Layer 11 of a small transformer language model trained on English Wikipedia (16 layers, counted from 0, width 64).
A neuron adds its activation times its output weights to the MLP's output. To switch it off is to set its activation to zero at one token and run the rest of the model.

Output weights of the MLP neurons that the questions are about. A number n stands for (n - 128) times 0.014.
n37: 130, 87, 125, 117, 94, 171, 136, 169, 152, 141, 155, 93, 88, 93, 117, 84, 95, 170, 104, 111, 111, 124, 156, 95, 132, 142, 117, 146, 126, 121, 111, 120, 133, 84, 124, 142, 104, 106, 178, 130, 122, 94, 99, 167, 113, 157, 122, 170, 115, 113, 92, 98, 134, 111, 162, 104, 153, 92, 131, 122, 109, 142, 118, 115
n48: 82, 191, 105, 123, 142, 203, 136, 129, 80, 117, 87, 119, 122, 98, 142, 111, 117, 142, 136, 58, 108, 103, 123, 112, 128, 87, 104, 153, 116, 142, 143, 58, 134, 132, 122, 96, 186, 78, 114, 138, 116, 105, 163, 149, 120, 167, 156, 135, 138, 173, 171, 114, 124, 143, 159, 133, 87, 93, 143, 112, 85, 158, 134, 88
n56: 144, 133, 123, 164, 147, 97, 72, 156, 135, 129, 90, 190, 168, 99, 106, 105, 156, 102, 86, 148, 137, 93, 127, 125, 95, 93, 95, 112, 126, 142, 142, 74, 136, 148, 136, 136, 118, 134, 127, 114, 85, 139, 128, 165, 101, 142, 153, 143, 84, 151, 108, 140, 171, 126, 108, 109, 149, 104, 149, 110, 126, 52, 99, 101
n62: 138, 126, 117, 111, 139, 72, 132, 176, 142, 112, 124, 133, 114, 183, 151, 134, 82, 187, 140, 114, 93, 150, 72, 120, 99, 76, 115, 105, 103, 116, 135, 143, 122, 119, 106, 105, 119, 74, 198, 153, 163, 103, 114, 106, 99, 111, 146, 134, 136, 108, 125, 175, 100, 122, 127, 175, 126, 117, 130, 169, 169, 157, 112, 145
n71: 161, 147, 121, 91, 61, 144, 76, 145, 197, 129, 84, 100, 135, 131, 138, 137, 139, 147, 149, 135, 150, 113, 119, 120, 117, 100, 90, 148, 143, 96, 123, 144, 100, 132, 145, 133, 163, 136, 133, 120, 137, 107, 154, 141, 138, 130, 176, 162, 127, 175, 131, 141, 177, 173, 110, 171, 156, 174, 116, 141, 146, 160, 98, 157
n78: 95, 132, 129, 159, 149, 103, 77, 151, 130, 155, 150, 160, 121, 186, 125, 135, 143, 152, 95, 118, 124, 94, 152, 130, 135, 143, 148, 125, 140, 99, 179, 148, 90, 151, 113, 112, 110, 120, 153, 104, 176, 105, 118, 141, 132, 119, 105, 127, 107, 130, 93, 104, 172, 73, 80, 115, 122, 136, 100, 133, 116, 108, 116, 142
n108: 104, 112, 89, 79, 104, 129, 168, 135, 158, 130, 97, 171, 110, 81, 159, 188, 128, 134, 131, 109, 106, 123, 125, 72, 69, 80, 142, 102, 97, 103, 171, 121, 130, 124, 123, 133, 101, 133, 153, 133, 136, 119, 170, 144, 149, 119, 77, 170, 131, 137, 86, 122, 136, 157, 167, 126, 111, 117, 143, 142, 94, 153, 110, 122
n109: 154, 150, 120, 95, 92, 105, 124, 123, 116, 106, 133, 153, 135, 114, 135, 144, 117, 177, 124, 163, 96, 112, 77, 76, 138, 118, 78, 133, 144, 113, 132, 153, 115, 79, 152, 97, 158, 113, 130, 160, 117, 72, 153, 154, 125, 140, 149, 121, 77, 100, 63, 140, 146, 177, 109, 126, 123, 127, 149, 142, 72, 103, 125, 151
n130: 134, 155, 141, 134, 139, 95, 151, 144, 105, 73, 99, 154, 97, 114, 140, 113, 167, 100, 105, 107, 148, 123, 141, 153, 144, 121, 125, 114, 101, 100, 159, 192, 138, 126, 119, 60, 114, 148, 115, 146, 128, 103, 171, 140, 150, 87, 171, 133, 154, 133, 117, 126, 113, 120, 140, 123, 101, 82, 139, 148, 176, 133, 90, 180
n133: 79, 110, 114, 123, 97, 116, 140, 123, 119, 138, 123, 155, 120, 139, 99, 147, 176, 154, 98, 116, 129, 122, 99, 126, 123, 54, 98, 149, 123, 164, 144, 181, 69, 163, 132, 148, 177, 118, 98, 118, 78, 110, 135, 132, 126, 114, 110, 174, 161, 134, 124, 114, 130, 160, 122, 66, 118, 85, 93, 144, 114, 157, 121, 118
n158: 94, 155, 140, 90, 121, 158, 105, 167, 147, 174, 170, 113, 146, 11, 110, 115, 107, 116, 120, 155, 164, 133, 167, 160, 115, 117, 140, 182, 133, 104, 162, 107, 101, 140, 153, 88, 157, 115, 118, 99, 148, 139, 121, 163, 119, 122, 162, 107, 145, 146, 65, 98, 150, 126, 154, 139, 95, 117, 184, 124, 118, 82, 129, 145
n162: 94, 137, 184, 145, 164, 121, 110, 113, 123, 125, 115, 146, 125, 105, 104, 63, 45, 123, 101, 113, 132, 148, 83, 151, 158, 137, 121, 140, 142, 135, 95, 118, 103, 165, 144, 104, 67, 146, 155, 126, 118, 102, 176, 109, 132, 104, 131, 120, 198, 143, 88, 114, 148, 105, 131, 103, 150, 117, 155, 106, 114, 116, 74, 120
n187: 156, 118, 138, 166, 132, 137, 128, 91, 116, 133, 101, 123, 120, 186, 127, 98, 89, 148, 122, 149, 123, 124, 98, 142, 132, 119, 123, 93, 86, 90, 167, 105, 109, 128, 119, 100, 130, 109, 162, 85, 120, 100, 153, 125, 157, 140, 120, 118, 212, 139, 116, 143, 139, 115, 118, 96, 128, 146, 141, 146, 140, 171, 161, 102

Each question names a token from some text and the token that comes next. It shows the activations a of the neurons there, in the order above. A number n stands for (n - 128) times 0.058.

Then comes g, the gradient of the next token's log-probability with respect to the MLP's output, scaled to length 1. A neuron's effect is roughly proportional to its activation times (output weights . g). A number n stands for (n - 128) times 0.004.

" go", then "es"
a: 133, 129, 130, 129, 127, 133, 128, 162, 119, 129, 128, 142, 105
g: 88, 120, 130, 193, 116, 135, 107, 112, 176, 123, 171, 103, 121, 101, 51, 101, 130, 106, 134, 100, 157, 155, 68, 86, 135, 128, 168, 145, 62, 119, 166, 137, 71, 140, 107, 155, 123, 138, 138, 107, 146, 137, 159, 104, 133, 153, 120, 149, 134, 77, 132, 168, 157, 191, 116, 154, 114, 117, 187, 94, 91, 112, 83, 115
Which neuron, switched off, raises the next token's probability most? n187

" g", then "ross"
a: 136, 128, 127, 127, 60, 122, 120, 113, 130, 129, 130, 123, 127
g: 131, 135, 48, 131, 174, 119, 107, 95, 123, 152, 188, 114, 97, 132, 111, 75, 176, 122, 134, 116, 58, 125, 98, 116, 110, 135, 136, 168, 155, 122, 83, 127, 124, 146, 165, 116, 77, 98, 160, 107, 120, 133, 153, 157, 108, 118, 122, 181, 73, 131, 145, 117, 123, 88, 114, 133, 100, 162, 109, 119, 208, 82, 94, 91
Switching off which neuron hurts the next token most? n71

"1", then "."
a: 128, 128, 113, 126, 123, 129, 127, 116, 127, 139, 131, 130, 134
g: 137, 123, 103, 95, 57, 137, 120, 179, 150, 139, 130, 148, 148, 140, 198, 97, 127, 75, 111, 128, 100, 120, 131, 98, 113, 149, 172, 116, 126, 201, 88, 191, 127, 107, 123, 92, 92, 109, 116, 93, 138, 70, 90, 98, 152, 130, 130, 111, 140, 83, 166, 86, 119, 135, 159, 114, 105, 150, 96, 108, 122, 196, 136, 87
Switching off which neuron hurts the next token most? n56

".", then "00"
a: 135, 136, 133, 118, 125, 124, 150, 133, 130, 124, 129, 130, 129
g: 108, 90, 121, 75, 187, 123, 120, 105, 117, 148, 190, 72, 184, 111, 151, 94, 160, 167, 104, 148, 113, 131, 142, 114, 106, 141, 135, 118, 157, 142, 154, 154, 111, 106, 134, 91, 133, 117, 125, 141, 147, 124, 104, 64, 124, 191, 174, 90, 68, 111, 61, 116, 197, 100, 111, 152, 130, 84, 108, 129, 119, 100, 103, 116
Which neuron, switched off, raises the next token's probability most? n108

" in", then " the"
a: 127, 129, 124, 132, 130, 128, 129, 119, 141, 126, 109, 130, 123
g: 140, 144, 128, 61, 144, 115, 215, 170, 122, 123, 102, 95, 177, 142, 76, 134, 94, 152, 135, 152, 111, 149, 124, 117, 152, 73, 154, 164, 133, 94, 161, 167, 178, 107, 143, 105, 80, 172, 116, 140, 124, 133, 140, 131, 179, 120, 131, 131, 212, 148, 109, 115, 59, 151, 140, 128, 121, 124, 126, 167, 145, 169, 127, 113
Switching off which neuron hurts the next token most? n130

"ann", then "ab"
a: 126, 120, 125, 130, 135, 129, 123, 123, 137, 129, 131, 127, 133
g: 168, 115, 102, 130, 138, 145, 75, 148, 168, 130, 158, 157, 151, 140, 167, 153, 213, 153, 125, 146, 105, 106, 140, 128, 106, 207, 158, 185, 140, 128, 134, 144, 96, 122, 167, 123, 102, 114, 124, 196, 115, 165, 152, 97, 134, 171, 130, 120, 144, 145, 196, 129, 110, 62, 108, 63, 116, 151, 107, 129, 121, 108, 110, 115
Switching off which neuron hurts the next token most? n48

"a", then " in"
a: 139, 128, 128, 128, 129, 126, 129, 124, 126, 131, 126, 123, 128
g: 136, 185, 149, 126, 112, 110, 131, 186, 121, 172, 168, 100, 141, 131, 125, 155, 136, 181, 125, 107, 124, 157, 202, 144, 84, 137, 124, 129, 143, 193, 120, 103, 119, 87, 99, 119, 135, 140, 170, 101, 159, 100, 133, 116, 82, 115, 151, 140, 91, 161, 162, 51, 112, 80, 114, 195, 140, 124, 168, 120, 109, 103, 143, 79
Switching off which neuron hurts the next token most? n37

" about", then " his"
a: 128, 136, 124, 128, 127, 123, 128, 139, 130, 182, 113, 140, 130
g: 168, 140, 153, 175, 87, 149, 163, 153, 221, 153, 124, 68, 119, 117, 76, 89, 140, 116, 126, 143, 132, 102, 134, 149, 118, 163, 128, 131, 163, 71, 120, 183, 93, 120, 98, 69, 118, 133, 138, 133, 131, 165, 126, 97, 147, 68, 133, 174, 137, 169, 130, 193, 133, 133, 148, 126, 164, 97, 127, 125, 85, 125, 146, 156
Which neuron, switched off, raises the next token's probability most? n133

" list", then " member"
a: 129, 128, 134, 124, 132, 115, 123, 129, 127, 118, 130, 126, 130
g: 68, 129, 106, 86, 144, 124, 127, 117, 169, 106, 117, 179, 130, 106, 153, 110, 170, 98, 129, 107, 119, 159, 144, 118, 87, 183, 94, 85, 95, 103, 82, 58, 94, 116, 128, 86, 176, 200, 160, 134, 145, 114, 112, 164, 118, 112, 165, 144, 121, 122, 98, 129, 138, 88, 93, 116, 93, 137, 146, 85, 75, 77, 139, 146
Which neuron, switched off, raises the next token's probability most? n78

" com", then "e"
a: 133, 128, 124, 126, 136, 122, 135, 130, 134, 127, 127, 123, 137
g: 138, 74, 91, 106, 104, 156, 154, 91, 116, 120, 85, 158, 132, 160, 124, 131, 171, 114, 167, 101, 162, 134, 157, 132, 107, 97, 112, 109, 115, 202, 109, 126, 152, 98, 88, 173, 155, 134, 120, 122, 151, 108, 134, 97, 158, 77, 173, 140, 126, 80, 106, 82, 83, 98, 91, 156, 111, 184, 154, 192, 139, 114, 70, 149
Switching off which neuron hurts the next token most? n162

"ate", then " for"
a: 136, 133, 131, 129, 126, 131, 129, 179, 129, 127, 134, 86, 128
g: 133, 152, 104, 132, 159, 112, 121, 140, 130, 137, 164, 71, 151, 99, 113, 181, 60, 154, 145, 164, 137, 114, 154, 134, 111, 99, 108, 87, 103, 124, 145, 78, 94, 98, 156, 174, 131, 147, 107, 148, 142, 119, 147, 191, 68, 129, 187, 124, 99, 49, 74, 152, 107, 143, 134, 128, 141, 124, 189, 131, 166, 155, 123, 160
Which two neurons, each switched off alone, lower its probability most, in order? n109, n162

"am", then "or"
a: 127, 129, 130, 131, 130, 132, 127, 123, 131, 128, 128, 132, 148
g: 146, 122, 133, 192, 110, 128, 91, 112, 126, 110, 133, 158, 149, 125, 119, 106, 48, 67, 119, 120, 155, 172, 118, 140, 176, 77, 101, 152, 103, 126, 112, 181, 106, 158, 123, 99, 172, 111, 88, 160, 82, 130, 62, 114, 149, 125, 93, 157, 79, 130, 139, 93, 164, 115, 121, 120, 160, 85, 136, 130, 103, 80, 102, 179
Which neuron, switched off, raises the next token's probability most? n187

",", then " with"
a: 174, 136, 129, 128, 126, 129, 127, 119, 158, 126, 140, 130, 140
g: 123, 118, 164, 176, 142, 129, 166, 186, 119, 102, 124, 156, 133, 111, 167, 103, 128, 140, 148, 114, 114, 78, 90, 94, 62, 69, 128, 103, 140, 186, 103, 142, 144, 141, 171, 165, 51, 165, 116, 151, 171, 123, 103, 181, 106, 78, 110, 132, 69, 120, 155, 124, 124, 117, 138, 109, 87, 150, 149, 118, 134, 173, 100, 142
Which two neurons, each switched off alone, lower its probability most, in order? n37, n130

"1", then "19"
a: 132, 131, 125, 132, 129, 128, 124, 122, 128, 128, 131, 134, 128
g: 141, 48, 148, 136, 149, 168, 145, 100, 123, 121, 107, 160, 168, 112, 82, 154, 102, 96, 140, 112, 179, 94, 96, 169, 173, 177, 100, 106, 142, 102, 154, 153, 97, 166, 121, 133, 141, 130, 179, 90, 81, 102, 163, 121, 141, 97, 95, 125, 155, 183, 107, 169, 156, 112, 156, 83, 155, 106, 70, 97, 105, 120, 104, 136
Which neuron, switched off, raises the next token's probability most? n62

"P", then "l"
a: 111, 122, 130, 122, 129, 134, 138, 131, 135, 126, 131, 128, 126
g: 125, 124, 156, 149, 177, 124, 148, 152, 160, 98, 172, 84, 151, 177, 137, 137, 127, 168, 123, 101, 112, 165, 147, 93, 74, 62, 123, 81, 113, 140, 201, 126, 163, 119, 159, 115, 127, 44, 70, 106, 122, 159, 136, 104, 159, 115, 102, 131, 132, 138, 125, 138, 115, 171, 91, 148, 155, 80, 157, 127, 72, 126, 140, 113
Which neuron, switched off, raises the next token's probability most? n62

" N", then "ate"
a: 128, 133, 131, 131, 131, 116, 129, 130, 132, 131, 119, 130, 131
g: 102, 85, 148, 143, 88, 132, 110, 130, 180, 113, 142, 79, 83, 121, 122, 144, 113, 134, 93, 123, 88, 152, 66, 157, 136, 90, 210, 134, 214, 169, 115, 122, 105, 71, 133, 135, 187, 131, 131, 104, 114, 151, 83, 167, 125, 122, 156, 98, 85, 87, 153, 159, 131, 132, 122, 105, 146, 147, 112, 145, 80, 134, 119, 115
Which neuron, switched off, raises the next token's probability most? n130

" and", then " le"
a: 144, 120, 128, 133, 128, 129, 130, 129, 132, 127, 136, 128, 128
g: 127, 77, 75, 92, 102, 120, 131, 129, 122, 163, 124, 91, 94, 124, 116, 56, 72, 158, 123, 124, 156, 135, 98, 147, 44, 127, 151, 124, 112, 176, 131, 132, 135, 151, 104, 199, 138, 133, 149, 91, 120, 117, 135, 101, 154, 136, 120, 187, 157, 132, 101, 156, 106, 129, 57, 67, 106, 143, 144, 119, 100, 179, 136, 121
Switching off which neuron hurts the next token most? n37